Layer 5 of a small transformer language model trained on English Wikipedia (13 layers, counted from 0, width 64).
Take only the direct path to the model's output, skipping the later layers: a vector added to the residual stream pushes a token's score in proportion to its dot product with that token's output vector.

Output vectors of the tokens that the questions are about. A number n stands for n times 0.0045.
"cean": 132 72 -202 43 -358 43 -9 -69 -59 129 269 -22 -83 69 18 -68 -206 -22 -243 -29 43 17 172 -12 -94 -215 106 144 193 -85 365 -9 21 95 -276 -153 -112 -113 127 28 20 -141 7 -102 185 -63 16 -9 36 -131 36 -65 97 -214 13 -124 -54 -81 -260 -133 23 131 -218 35
"bassador": 220 237 -326 253 -235 210 -209 -263 218 -229 166 289 -10 -229 -236 303 -196 -107 -236 -241 282 153 96 -35 -240 -172 250 242 238 -225 255 -141 27 -279 -280 -164 -203 -134 222 268 123 270 22 26 231 -242 253 214 -161 -164 125 -211 135 -258 219 -268 -123 -60 -212 -177 10 187 61 302
"olshev": -67 153 -295 -97 74 477 90 -73 190 47 79 -30 43 -18 82 206 -68 -25 -212 -157 210 -95 -21 -6 -196 -189 69 101 198 -242 200 -63 12 -195 24 -136 -209 -108 -45 306 155 117 -94 -108 68 -169 30 -10 80 126 215 -294 -146 -162 238 -212 -46 -108 -213 91 -15 111 -69 108
"rance": 19 235 -223 -70 -132 -96 -5 25 183 -240 -34 243 14 -211 -76 -32 9 -39 -55 -190 163 320 -178 -12 -5 -89 59 -28 236 -74 -137 -71 -114 -330 -230 76 -316 -23 108 -90 -83 85 -185 -161 -50 -123 -69 -38 44 -265 -75 -136 155 -255 75 -66 117 102 -253 86 78 127 -40 213
"thy": 73 172 -336 -7 75 115 -84 -94 70 -146 163 87 -164 -35 -216 -27 -57 -32 157 -20 -10 8 51 -11 238 80 109 -123 -105 -250 154 223 -140 -118 -221 15 -147 123 137 154 -56 -60 -17 56 300 -120 169 -12 42 -145 19 -69 -129 -16 180 -239 10 -87 59 -132 41 12 -86 -50
"ble": 33 -134 -276 136 -26 -9 -166 45 18 144 239 -195 -114 28 -242 -43 64 55 -91 -127 -18 150 -188 17 -163 -199 -245 39 113 -225 214 114 -27 -57 -38 16 72 -212 125 132 27 4 41 -114 130 -148 -52 139 -136 -202 -86 -133 110 -44 -183 -59 -177 -4 -23 -150 -76 93 -93 280
" whom": -65 12 -60 -81 -148 84 43 -170 48 -54 292 157 -150 0 -227 -146 -26 -102 -84 -31 78 78 236 1 -37 -68 355 -74 -67 -49 208 -9 198 -171 -138 262 -360 134 114 203 166 44 -57 -107 -57 116 -89 337 10 -16 -129 -71 -113 -80 156 -130 -85 175 34 -123 189 -151 102 76
"estock": -61 199 -292 122 -206 41 -234 -137 162 -85 185 131 150 -126 -404 283 135 -60 -42 -128 202 234 -128 -12 -71 -60 44 52 10 188 159 -297 -66 -213 -285 -328 16 -74 156 10 80 298 -213 -59 212 -147 -63 97 16 -9 114 -157 -112 -271 20 -179 191 -5 56 8 -100 -34 140 241
" (°": 251 87 -282 -51 -363 69 77 -297 280 -96 -242 209 60 23 -217 438 -221 5 -278 -458 171 -6 -154 -46 104 -255 189 285 77 77 92 -265 104 -394 -43 -215 -81 -39 -10 176 -249 -26 20 -71 266 -86 71 37 -276 124 -23 -266 244 -225 207 37 -186 6 -139 65 -14 12 -14 -51
"rators": -150 4 -230 135 96 -5 106 -300 84 14 50 180 -62 60 21 292 -41 -25 -158 65 197 131 205 -42 78 -178 9 74 238 -20 197 29 16 -151 -189 -41 -320 -183 70 -102 -27 10 -147 185 327 -90 19 102 -325 -77 36 -285 -172 -56 -77 -29 182 4 -9 103 107 117 144 225
"-east": 225 -22 -264 -68 17 125 -47 -48 257 104 132 -68 -161 -347 61 88 4 -76 119 -203 111 -90 22 -18 -37 -97 -39 104 -12 -4 -81 -49 116 -119 -155 -163 -316 0 206 282 -147 52 20 -38 156 -164 95 78 -56 97 54 52 -55 -87 179 -136 85 89 -71 -22 -48 -12 22 -147
"duced": -55 19 -293 213 -102 30 -22 42 191 100 172 145 -55 -251 -137 39 -198 -37 -181 -190 58 149 38 -20 -106 -139 -168 115 172 -125 311 77 69 -87 -208 97 -134 34 276 -73 90 -136 -140 215 106 -44 13 333 111 19 60 131 40 -111 21 -17 -99 -100 15 -49 -64 86 -97 -26
" Succeeded": 91 30 -33 -73 12 243 -414 36 254 -61 29 293 -171 -157 140 39 -135 -155 -41 -119 278 -119 -127 -20 -170 -292 -87 369 241 -227 -151 -74 -124 -83 -142 -32 -184 9 251 136 189 381 -9 -172 -35 127 -9 250 -137 -105 180 -5 -264 -170 237 -114 -209 -174 191 -22 58 -88 182 169
"ensive": -186 35 -324 237 68 -9 -149 -8 -146 -234 0 45 -101 4 93 290 -78 -28 -185 18 161 48 59 -18 -156 -223 54 37 151 14 0 57 70 -232 -307 -206 -106 -115 152 -91 -108 143 -142 -54 127 97 40 4 -118 130 -69 4 132 -256 199 -135 -146 -43 -122 -20 -41 -67 156 286
"sequently": -6 37 -352 393 43 110 -112 -129 21 0 192 124 23 -165 -26 88 -307 -21 -206 -417 283 179 -43 -35 -66 -130 311 126 -121 -233 354 0 -29 -169 -233 79 -49 246 367 52 -39 -13 -206 -98 106 -151 -60 264 -100 -173 325 87 -101 -283 185 -187 201 173 16 -136 85 283 215 31
"erbai": -82 245 -324 36 -183 78 -183 15 -62 -264 -91 125 0 -178 -206 12 -47 -24 -115 -162 279 214 -158 -18 -115 -239 -164 163 -37 -283 127 -149 4 -278 0 -365 -156 -22 159 242 -15 281 135 4 219 56 0 66 -46 -121 82 -109 -237 -271 317 -338 -123 -248 -315 -50 -134 -5 -189 130
"ricted": -41 -110 -140 261 -69 235 -182 -111 9 -297 11 217 43 108 22 -29 -15 2 -46 -151 282 67 42 -30 -56 -76 173 113 198 -27 143 -103 278 -185 -297 -282 83 -256 52 -25 175 115 -63 -116 114 -91 -8 10 -43 -239 -149 -223 195 -198 393 -289 168 -28 9 62 137 -69 125 116
"ropolitan": -163 66 -257 136 -169 113 60 -61 50 -67 284 185 8 -201 79 36 90 -57 -119 -172 169 26 -203 -34 0 -177 263 165 299 -22 -153 -318 158 -87 -189 -50 -246 -68 386 136 -156 -11 -138 127 373 -83 57 63 -66 -250 -20 -338 18 -193 -21 -170 29 43 -38 -180 -145 -10 28 119
" the": -185 -39 145 -69 69 -9 298 261 -129 186 5 59 -173 59 71 -90 -67 11 168 59 -89 114 -245 28 176 -13 55 -167 -72 14 184 -40 200 189 158 200 -18 57 -116 -206 20 -103 -79 48 -109 205 -167 -35 37 -77 -70 147 145 217 44 80 -165 219 16 100 59 93 205 -118
" season": -54 -38 -180 -70 -71 44 201 67 -59 -158 7 -200 -49 -75 115 53 -139 95 29 -12 82 -18 -61 -12 182 -28 -124 -184 148 68 17 -68 162 21 -96 -85 80 52 88 -151 -99 19 123 44 57 100 -86 126 -330 82 100 110 -197 -104 -32 144 -112 129 13 139 -138 7 -46 55
"pread": 297 280 -109 307 -181 6 158 -287 -105 137 290 229 -149 11 -443 92 -94 20 -174 -377 128 221 -167 -15 41 -179 207 172 236 -208 405 -193 -57 62 99 33 -248 -136 288 173 48 211 119 176 -5 -146 -27 187 -24 -107 -114 0 74 -191 301 -322 -130 -16 37 -181 -50 101 93 6
" fought": 90 151 -124 -30 37 66 -90 -49 28 -156 -56 97 19 -227 -12 139 -202 -36 -65 48 232 162 -45 -3 7 -39 14 -107 111 -30 117 94 149 81 18 133 -139 -49 74 179 -163 31 115 -123 -6 144 -64 116 15 41 219 -114 134 -230 233 -167 12 29 -23 -79 116 118 25 56
" game": -96 -80 -238 15 -306 131 207 -134 -97 -97 76 -164 42 -76 64 60 -173 56 90 -25 109 -99 122 7 113 -95 -60 -62 86 10 -54 117 13 -132 76 -31 -40 -24 -90 -98 -31 67 30 -23 211 93 105 206 -160 -96 9 99 -11 74 -3 13 13 87 -75 131 -115 -16 51 177
",": -124 -246 126 -196 67 -127 211 236 -183 131 -158 -190 156 132 84 -42 223 22 184 135 -230 -110 -54 38 147 123 -128 -179 0 194 -171 23 15 103 28 113 -65 56 16 -106 -157 -177 106 -25 -180 146 153 -138 150 133 -134 229 97 -22 -105 60 166 158 96 -63 134 -36 141 -114
"ove": 64 3 -215 46 -126 65 -67 -99 83 -3 63 4 -78 54 34 -44 -64 0 78 -72 -18 221 -96 0 75 -120 93 27 113 0 -83 244 -242 -59 -181 -24 43 -103 27 31 -36 270 -146 -133 16 -63 102 -111 217 -28 -33 -65 36 -62 46 -22 -308 84 -165 -60 22 165 46 169
"enced": 21 -133 -156 191 193 63 65 84 196 -183 155 385 137 -20 -6 199 -128 -54 -131 -200 44 103 163 -13 -41 -292 -119 66 -25 -54 294 229 0 -292 83 -201 79 -33 132 138 -10 281 -131 -60 32 -198 216 41 114 132 266 61 135 -240 309 -36 25 -33 -424 94 73 110 162 192
"ación": -134 23 -204 -80 -45 -39 121 -232 52 -97 112 223 -156 -29 -189 29 -164 -43 -8 36 -135 176 124 -22 -43 -111 265 106 54 -277 75 -4 49 -63 -13 -298 -96 -10 -70 25 -56 266 -106 -30 88 -145 67 -61 -167 159 230 -215 98 -246 56 -204 -100 -148 -16 7 187 71 63 235
" premiered": 145 251 -143 65 -43 -8 99 74 14 -191 60 60 -197 -225 -89 146 -306 -18 -244 45 273 236 56 -13 8 -156 -72 -67 152 -148 -29 33 70 -60 -198 102 -29 -87 64 131 -84 -49 129 -19 96 27 186 145 -43 25 194 142 -53 -152 -8 67 13 34 -151 -57 160 4 142 132
" System": 88 -84 -110 -8 -165 230 -54 -68 -18 -51 0 -50 -221 -38 16 194 84 23 -11 -49 124 -43 -49 -8 134 -136 176 111 97 -71 25 -95 27 27 55 -23 50 20 -91 64 8 166 -65 -111 -122 -148 104 89 -160 -32 -146 30 -52 44 -124 3 27 -160 -28 -39 -17 133 56 -19
"Program": 138 228 -170 -77 -133 -15 -154 -102 -38 -39 87 163 63 -192 -216 274 -84 -36 -352 -87 154 -98 18 -27 -315 -185 132 62 142 135 -23 -386 -155 -321 -147 -28 145 0 147 99 82 -26 -32 176 118 -138 30 84 93 -294 78 22 -112 38 132 5 -201 -4 -202 -123 77 157 -4 309

Each question shows what one neuron of this layer's MLP adds at an activation of 1. A number n stands for n times 0.0018.

n181: -18 -35 65 -165 161 -33 156 154 95 -223 -113 -108 -8 -87 80 -212 44 -161 -96 163 166 -143 188 132 197 212 256 -79 18 4 115 -163 64 40 195 58 1 -110 90 -209 52 -118 -98 71 -10 35 -3 -72 -291 -311 -159 -22 -76 49 -92 -72 -77 -48 -132 -35 16 319 82 18
Pushed down most: "estock"

n142: -192 -32 -96 -56 -51 92 -283 -333 -173 -12 112 107 49 122 -182 81 40 -231 -94 -143 43 -240 -62 -63 -68 -32 54 19 26 -29 154 -25 -152 102 -93 15 -51 33 19 -88 41 5 54 71 123 83 147 -104 255 -204 75 -159 59 -222 -137 91 -206 35 109 -98 -136 -66 -97 -6
Which of these tokens does it push up most? "bassador"

n76: -147 20 -151 -35 -9 115 1 -42 167 251 123 -139 151 199 -77 -139 14 -104 -10 -28 152 -49 88 7 -65 -149 177 -130 -181 -207 37 -67 -345 -55 -131 -125 53 -123 -194 -71 34 -28 -214 11 136 -16 44 -176 138 168 32 86 -67 -118 47 31 -58 90 101 -208 24 23 -24 -1
Which of these tokens does it push up most? "olshev"

n147: -72 123 144 -73 -144 0 -120 -114 96 47 13 57 46 65 72 213 80 -276 -6 1 27 106 81 -181 41 138 -26 -195 127 285 -198 -120 153 22 -131 -268 -101 -218 134 11 147 161 45 -26 63 -208 -101 89 394 5 252 -67 160 18 -241 -94 -144 34 -12 29 -73 -148 -116 37
Which of these tokens does it push up most? "estock"

n98: -190 -48 -119 -94 -89 -81 91 -159 118 16 -130 -60 -34 -27 20 -27 -193 -54 -18 11 -39 41 26 -157 147 -139 75 47 -177 74 96 116 42 -61 -184 5 -22 271 191 107 -187 37 198 -24 -196 111 -208 -101 0 167 170 46 -212 -227 25 61 162 113 170 -95 57 -205 27 96
Which of these tokens does it push up most? "sequently"

n55: -139 133 63 58 -116 -85 -52 -27 67 89 10 6 35 -205 81 -36 -7 -113 238 22 -77 97 -12 -198 -89 73 199 155 70 -46 -16 146 -118 -96 -229 -15 -20 -81 -233 10 -154 -11 -24 95 89 136 -188 -256 84 -75 120 -8 -84 -34 -57 -13 -199 -54 -30 -334 -72 -192 -153 37
Which of these tokens does it push up most? "ove"

n0: 120 40 42 176 134 -94 14 -63 -165 204 -343 -7 -154 252 -77 131 143 -50 -92 -110 -142 125 228 -52 73 62 -142 19 -235 -52 32 -149 -331 41 -54 -46 -49 -200 -55 -126 -15 -94 29 -178 -255 121 228 41 -22 -111 349 94 144 -235 -67 -10 12 65 -55 275 162 27 -52 103
Pushed down most: "ropolitan"

n22: -27 51 -21 63 98 7 136 -22 12 -111 183 14 -67 -42 -163 49 -88 166 53 -154 -340 175 105 -32 -304 -22 37 176 4 32 -194 55 30 -12 -29 -36 -48 -266 -150 86 -40 -91 30 -250 0 -101 -172 143 -35 16 -258 -123 37 103 92 5 192 -38 -4 -171 8 -21 -54 74
Which of these tokens does it push up most? "ble"

n107: -81 161 213 -14 61 -117 -7 -76 -173 68 194 57 -30 -49 -43 -92 -2 31 -160 48 62 -25 -6 225 63 220 44 150 41 66 -133 -78 -15 -175 29 -94 -349 -266 175 195 -221 57 -153 -27 95 99 66 -261 93 -105 95 -58 182 -117 -155 65 -14 259 21 -20 -33 17 49 -90
Which two tokens does it push up most, strongest first? "ropolitan", "rance"

n63: -78 186 59 28 -82 82 -254 50 117 7 206 157 233 48 199 -80 69 -33 11 -29 88 -94 100 85 -208 28 -8 -143 -51 -28 -1 -50 -113 -199 2 -298 79 -187 -168 -224 73 14 -96 61 8 73 -106 19 278 -241 -263 -111 -198 -59 149 33 -312 109 105 -232 36 95 -118 122
Which two tokens does it push up most, strongest first? "Program", "ricted"

n67: -187 -32 147 -49 77 21 248 102 -27 29 -191 -330 -99 156 -109 53 -175 -20 46 276 -33 101 223 27 226 238 127 168 -103 -195 -115 16 217 25 -61 -42 5 23 -176 114 -88 -20 -92 -122 -63 -306 -192 -121 -31 10 152 -197 157 105 -22 -25 -12 -11 -238 7 70 114 68 159
Which two tokens does it push up most, strongest first? "ación", " the"

n169: -117 274 203 -108 -64 54 -37 -54 -30 116 247 -64 -62 -72 125 -88 51 39 -37 99 26 6 -75 153 -78 -259 130 15 26 -202 -101 22 57 -154 60 -110 -195 -230 181 50 -85 -102 -245 81 -30 -99 -247 -118 -39 154 -114 -52 -108 230 115 93 18 53 -81 -115 -69 11 82 64
Which of these tokens does it push up most? "ropolitan"

n115: -50 56 -124 137 176 239 16 -8 114 -28 -25 -124 -109 -60 92 275 -16 99 -153 -42 -21 -66 -208 -109 -224 77 8 -60 190 41 176 67 -97 -41 85 -287 -172 -20 -150 26 -278 -98 -51 -144 -104 -186 -14 -207 -133 253 235 101 -172 149 -27 -72 104 -120 -85 10 -154 -163 127 -76
Which of these tokens does it push up most? "olshev"

n182: -59 86 -111 222 -165 141 50 -139 146 66 -414 148 -109 18 -27 67 -363 -391 35 -102 -118 90 -12 -90 33 -259 -4 84 192 194 104 -72 335 -142 -14 -62 -68 -59 40 -148 204 -269 236 -39 94 86 125 267 49 123 -54 -100 197 -22 196 -28 -162 33 -79 116 178 -37 79 -12
Which two tokens does it push up most, strongest first? " (°", "bassador"

n164: -194 154 48 -79 33 -38 12 31 97 -104 -28 95 -55 -137 9 -137 72 -103 240 203 177 -32 82 262 -74 -216 -90 -143 -55 58 65 -83 -99 84 -11 209 321 233 -330 -91 51 -255 -119 -26 9 -168 -75 56 -56 126 -29 85 -9 -75 92 -17 217 -28 41 -112 40 57 177 -39
Which of these tokens does it push up most? " the"

n17: -357 -12 15 -231 -143 91 197 99 147 -19 16 -51 92 36 -175 19 50 31 42 -18 48 12 -15 -191 154 -284 -67 -324 103 -101 -20 41 1 -17 12 256 42 96 148 247 6 57 -112 -156 -190 -16 150 93 46 5 -18 -11 -38 -87 -98 -222 -45 -17 -124 -122 -137 -259 356 34
Which of these tokens does it push up most? " whom"

n29: 194 144 -99 -17 20 -16 -153 -73 141 68 108 -32 -3 -138 234 -160 129 -184 84 -5 112 133 -11 143 -159 17 3 210 -150 -174 -64 272 -179 58 90 -110 -72 12 -157 -37 -48 -141 -28 -129 -144 -74 152 -57 89 -60 67 149 -24 -46 147 -447 -255 -83 -54 -130 -1 7 200 158
Which of these tokens does it push up most? " Succeeded"

n31: 118 -117 245 144 201 51 -88 -31 0 -170 305 71 -119 57 119 -343 20 195 122 30 -136 -127 124 140 136 -137 88 -162 -105 44 115 -10 14 -51 64 -88 120 -74 -177 82 138 153 -82 217 -251 64 101 -27 158 45 127 62 146 -122 -192 -64 223 167 225 -16 -53 204 -150 252
Which of these tokens does it push up most? "enced"

n26: 84 -101 160 62 -16 116 107 -267 62 10 141 -144 -191 287 136 123 59 -57 -191 4 -11 -165 126 -75 112 -242 -76 94 -142 280 -270 -8 25 172 -83 207 87 -100 -90 187 64 -313 160 -47 -52 -13 -121 84 152 150 -104 192 97 -30 -153 93 -93 6 -116 157 -9 43 27 -148
Pushed down most: "erbai"

n176: -100 -341 -44 59 322 -261 154 173 129 226 -34 89 39 58 85 -336 48 25 117 197 6 -265 -22 136 -51 -285 -53 -60 152 175 -225 -160 51 21 -328 -66 187 -33 -58 2 -143 -126 -375 -171 11 -33 177 -133 11 81 -24 211 83 65 117 -114 -42 -193 -280 -186 -63 -31 140 157
Pushed down most: "pread"

n85: 132 71 50 -121 -70 253 19 55 -63 -76 87 -189 -295 -26 36 -21 66 -98 68 -147 -225 2 149 3 5 -73 -147 86 61 -231 46 -201 206 125 57 -160 -23 -63 188 -222 -172 95 76 203 -6 -152 83 -108 84 -116 -26 23 -58 100 51 -31 -66 243 247 -223 -202 -68 144 -101
Which of these tokens does it push up most? "pread"

n38: 20 -36 5 -36 -6 173 114 157 -7 136 -80 -41 23 -60 44 -247 -31 13 108 35 -28 79 -88 430 65 35 59 71 73 -97 36 73 129 80 117 420 37 81 -93 -206 213 -31 -39 184 128 194 16 -92 -155 -26 11 39 110 -44 332 71 -18 1 269 2 23 -56 -171 -119
Which two tokens does it push up most, strongest first? " the", ","

n97: 75 98 -271 -20 33 -136 228 -63 -193 4 24 -19 179 86 349 -43 85 -303 42 -60 -97 38 90 93 9 105 -46 -28 -64 45 -36 -213 61 -240 51 -140 -164 -166 163 -51 69 90 12 -126 -79 131 -144 -103 -43 -7 -44 -62 -48 69 181 -17 277 160 -10 167 -94 139 -170 38
Which of these tokens does it push up most? "rance"

n79: 54 -146 61 134 139 72 128 -36 180 -15 -69 402 -89 85 76 -2 -182 42 66 -16 -51 -134 128 109 -40 -39 91 -203 -70 92 -46 -88 45 -71 -62 -79 -186 236 -10 -41 31 14 -90 168 -105 -55 18 65 -47 -99 155 298 -186 32 52 -127 92 -187 -352 -42 105 13 91 -53
Which two tokens does it push up most, strongest first? "enced", "sequently"

n11: -54 -63 -80 58 -141 91 -55 -7 8 83 67 91 -115 59 -189 156 117 -80 -31 106 43 -114 199 -26 133 228 -85 40 116 14 -334 105 173 144 -332 80 -102 250 -38 12 -62 -110 53 211 -168 81 -298 195 -283 -80 12 145 -121 186 150 241 70 -124 25 54 42 3 10 78
Pushed down most: "enced"

n69: -149 148 -9 178 -40 -5 -148 -23 112 -81 162 -140 -144 77 -7 -38 -94 -87 188 -122 -175 141 191 -152 25 81 26 -15 -25 -77 -126 -205 109 195 -82 -9 187 59 12 44 128 215 -5 -104 196 7 -222 -76 -240 196 105 -119 19 362 -35 25 -109 -195 -74 146 -87 157 90 52
Which of these tokens does it push up most? "ación"

n89: -22 90 25 86 75 -6 -11 -56 -20 112 137 79 144 121 266 -74 -31 -50 -26 59 22 -5 -33 -168 14 188 -44 2 112 -98 83 184 -156 -91 225 -153 -2 -19 84 -107 -150 -42 -358 250 -24 -52 -38 183 337 -122 -59 -150 -9 -84 -206 85 -224 28 89 -78 21 -18 -264 5
Which two tokens does it push up most, strongest first? "duced", "ove"

n56: -2 36 -273 -194 -106 122 -228 103 5 18 -122 104 -288 165 -137 23 -160 -6 152 -103 32 61 -123 -134 187 169 90 -27 -30 -239 71 -223 -103 -56 -185 83 -4 219 -100 60 -8 -56 -78 31 -207 -160 111 108 170 75 -13 -82 -197 179 149 -217 -22 151 -95 246 187 -150 162 -128
Which of these tokens does it push up most? "thy"

n140: -17 116 52 78 201 -110 -44 -59 179 81 266 -114 149 36 194 -53 121 -111 -91 -6 171 -173 110 -54 -85 -247 160 -132 -5 28 -68 -36 -334 -52 -121 -73 -118 -67 16 110 -139 58 -146 185 22 -111 -70 -99 152 -93 62 22 -222 -140 -241 -104 -218 -35 65 -395 -54 -19 -281 -16
Pushed down most: " the"

n152: 139 31 106 45 7 47 -4 220 -74 17 182 -174 4 95 214 -58 123 152 -131 46 -237 -166 -56 80 -5 114 192 -29 -239 -134 -93 -191 44 123 166 -124 -207 -172 20 -86 139 -127 144 31 299 67 64 -148 -193 -174 221 -80 291 -65 -301 -100 -170 -32 -168 42 -205 70 -80 -418
Which of these tokens does it push up most? "cean"

n19: -25 380 -126 -165 135 -46 108 295 315 -115 -43 -25 -227 -137 -73 -96 110 -94 -108 -38 31 268 -118 -1 -225 28 -131 -25 35 85 -26 308 -160 75 -230 56 166 78 -25 -102 -195 -13 -4 29 -69 -75 -128 0 163 25 140 -60 -9 -65 -64 119 -23 124 -19 53 91 81 3 87
Which of these tokens does it push up most? "rance"

n106: 65 5 150 -60 -97 -84 -171 112 -195 -62 -343 -8 -69 130 131 44 28 4 119 132 89 -80 -162 -72 192 57 26 -172 -24 -175 -8 -155 -201 171 -158 81 49 -86 -178 8 46 54 3 -40 -29 -67 155 21 82 239 -79 -86 -2 -5 35 -8 247 -14 -36 -51 -101 -39 93 -6
Which of these tokens does it push up most? ","

n166: 66 -101 42 301 -25 165 -66 -78 -87 -158 217 -19 -60 -21 22 23 139 3 -87 51 -85 -43 70 227 -166 21 179 -90 -35 75 -33 81 71 -198 -304 115 214 -51 12 -125 105 -126 -73 -110 -69 -389 -15 59 -109 -34 141 -172 -11 -263 268 260 276 -279 335 139 127 -90 54 67
Pushed down most: " the"

n7: 76 260 231 -115 121 158 -133 -185 -210 42 -72 -171 105 -72 73 -284 -56 101 164 -160 -6 84 148 -263 137 -8 137 -83 -35 -4 -63 313 3 -286 4 63 -126 -101 50 -8 -165 3 43 66 -118 -162 -30 -142 141 -119 106 140 217 -7 -93 -51 -76 -7 215 -24 -304 254 201 56
Which two tokens does it push up most, strongest first? "ove", "thy"

n1: 46 38 12 -17 25 -47 61 -372 -59 16 -168 -21 -58 -10 38 -74 45 -239 -158 156 -109 162 -81 -84 -29 94 228 144 96 108 -266 332 -236 115 -116 -21 5 -58 -139 -95 -213 211 -198 -1 128 1 154 -138 245 15 61 90 -45 -91 -23 104 105 -22 -53 -18 61 154 103 83
Which of these tokens does it push up most? "ove"

n119: -13 136 -101 -25 205 -162 114 -152 51 45 254 96 -370 119 275 -9 169 59 12 -57 23 -59 -31 86 39 -111 -52 -59 115 29 -82 -50 -289 14 -65 132 101 143 -40 -43 -173 -48 -67 37 220 177 43 31 95 -36 -80 27 8 195 260 -139 -1 117 246 5 -116 81 -86 -55
Which of these tokens does it push up most? "thy"

n108: 56 203 -220 78 -45 43 28 483 200 117 32 100 140 -147 174 5 -96 85 94 102 -269 -31 -46 -275 -67 57 -23 -151 10 -149 -32 -242 133 -153 -6 -153 132 -11 81 6 -148 153 111 119 -127 -268 49 215 104 76 185 15 -11 32 184 39 -138 15 -75 -16 44 -1 -96 -60
Which of these tokens does it push up most? "enced"

n117: 128 95 39 -214 177 -66 161 -132 -33 -153 -140 105 -49 -79 -141 61 -76 34 -98 129 118 10 -182 -50 80 72 -124 83 -24 -84 -6 98 -107 166 84 197 22 -100 71 132 -136 25 91 18 -371 267 -44 131 16 -41 -80 -39 161 -36 92 58 -194 -159 13 -78 263 101 -65 -81
Which of these tokens does it push up most? " fought"

n154: 278 -93 67 -236 73 -243 110 74 92 122 -193 -39 -118 51 -22 -96 -176 -257 -76 82 173 144 171 146 58 -179 5 -153 -41 -10 0 37 187 -3 -81 3 -48 27 37 234 -42 -202 -80 65 195 -141 -158 -102 -315 -322 -15 71 221 -256 -75 -110 139 -244 11 -15 36 52 -102 106
Which of these tokens does it push up most? "cean"

n53: -81 301 -76 44 -34 14 134 -16 25 263 34 35 -123 146 113 -234 30 103 -240 170 35 -138 108 137 -191 -80 24 172 50 -18 94 57 -65 144 75 -92 -163 -2 -68 153 -11 -162 -143 -70 26 118 -68 -165 85 -100 13 -50 -31 -95 -195 70 -133 109 -189 -264 -50 -68 -73 14
Which two tokens does it push up most, strongest first? "cean", "olshev"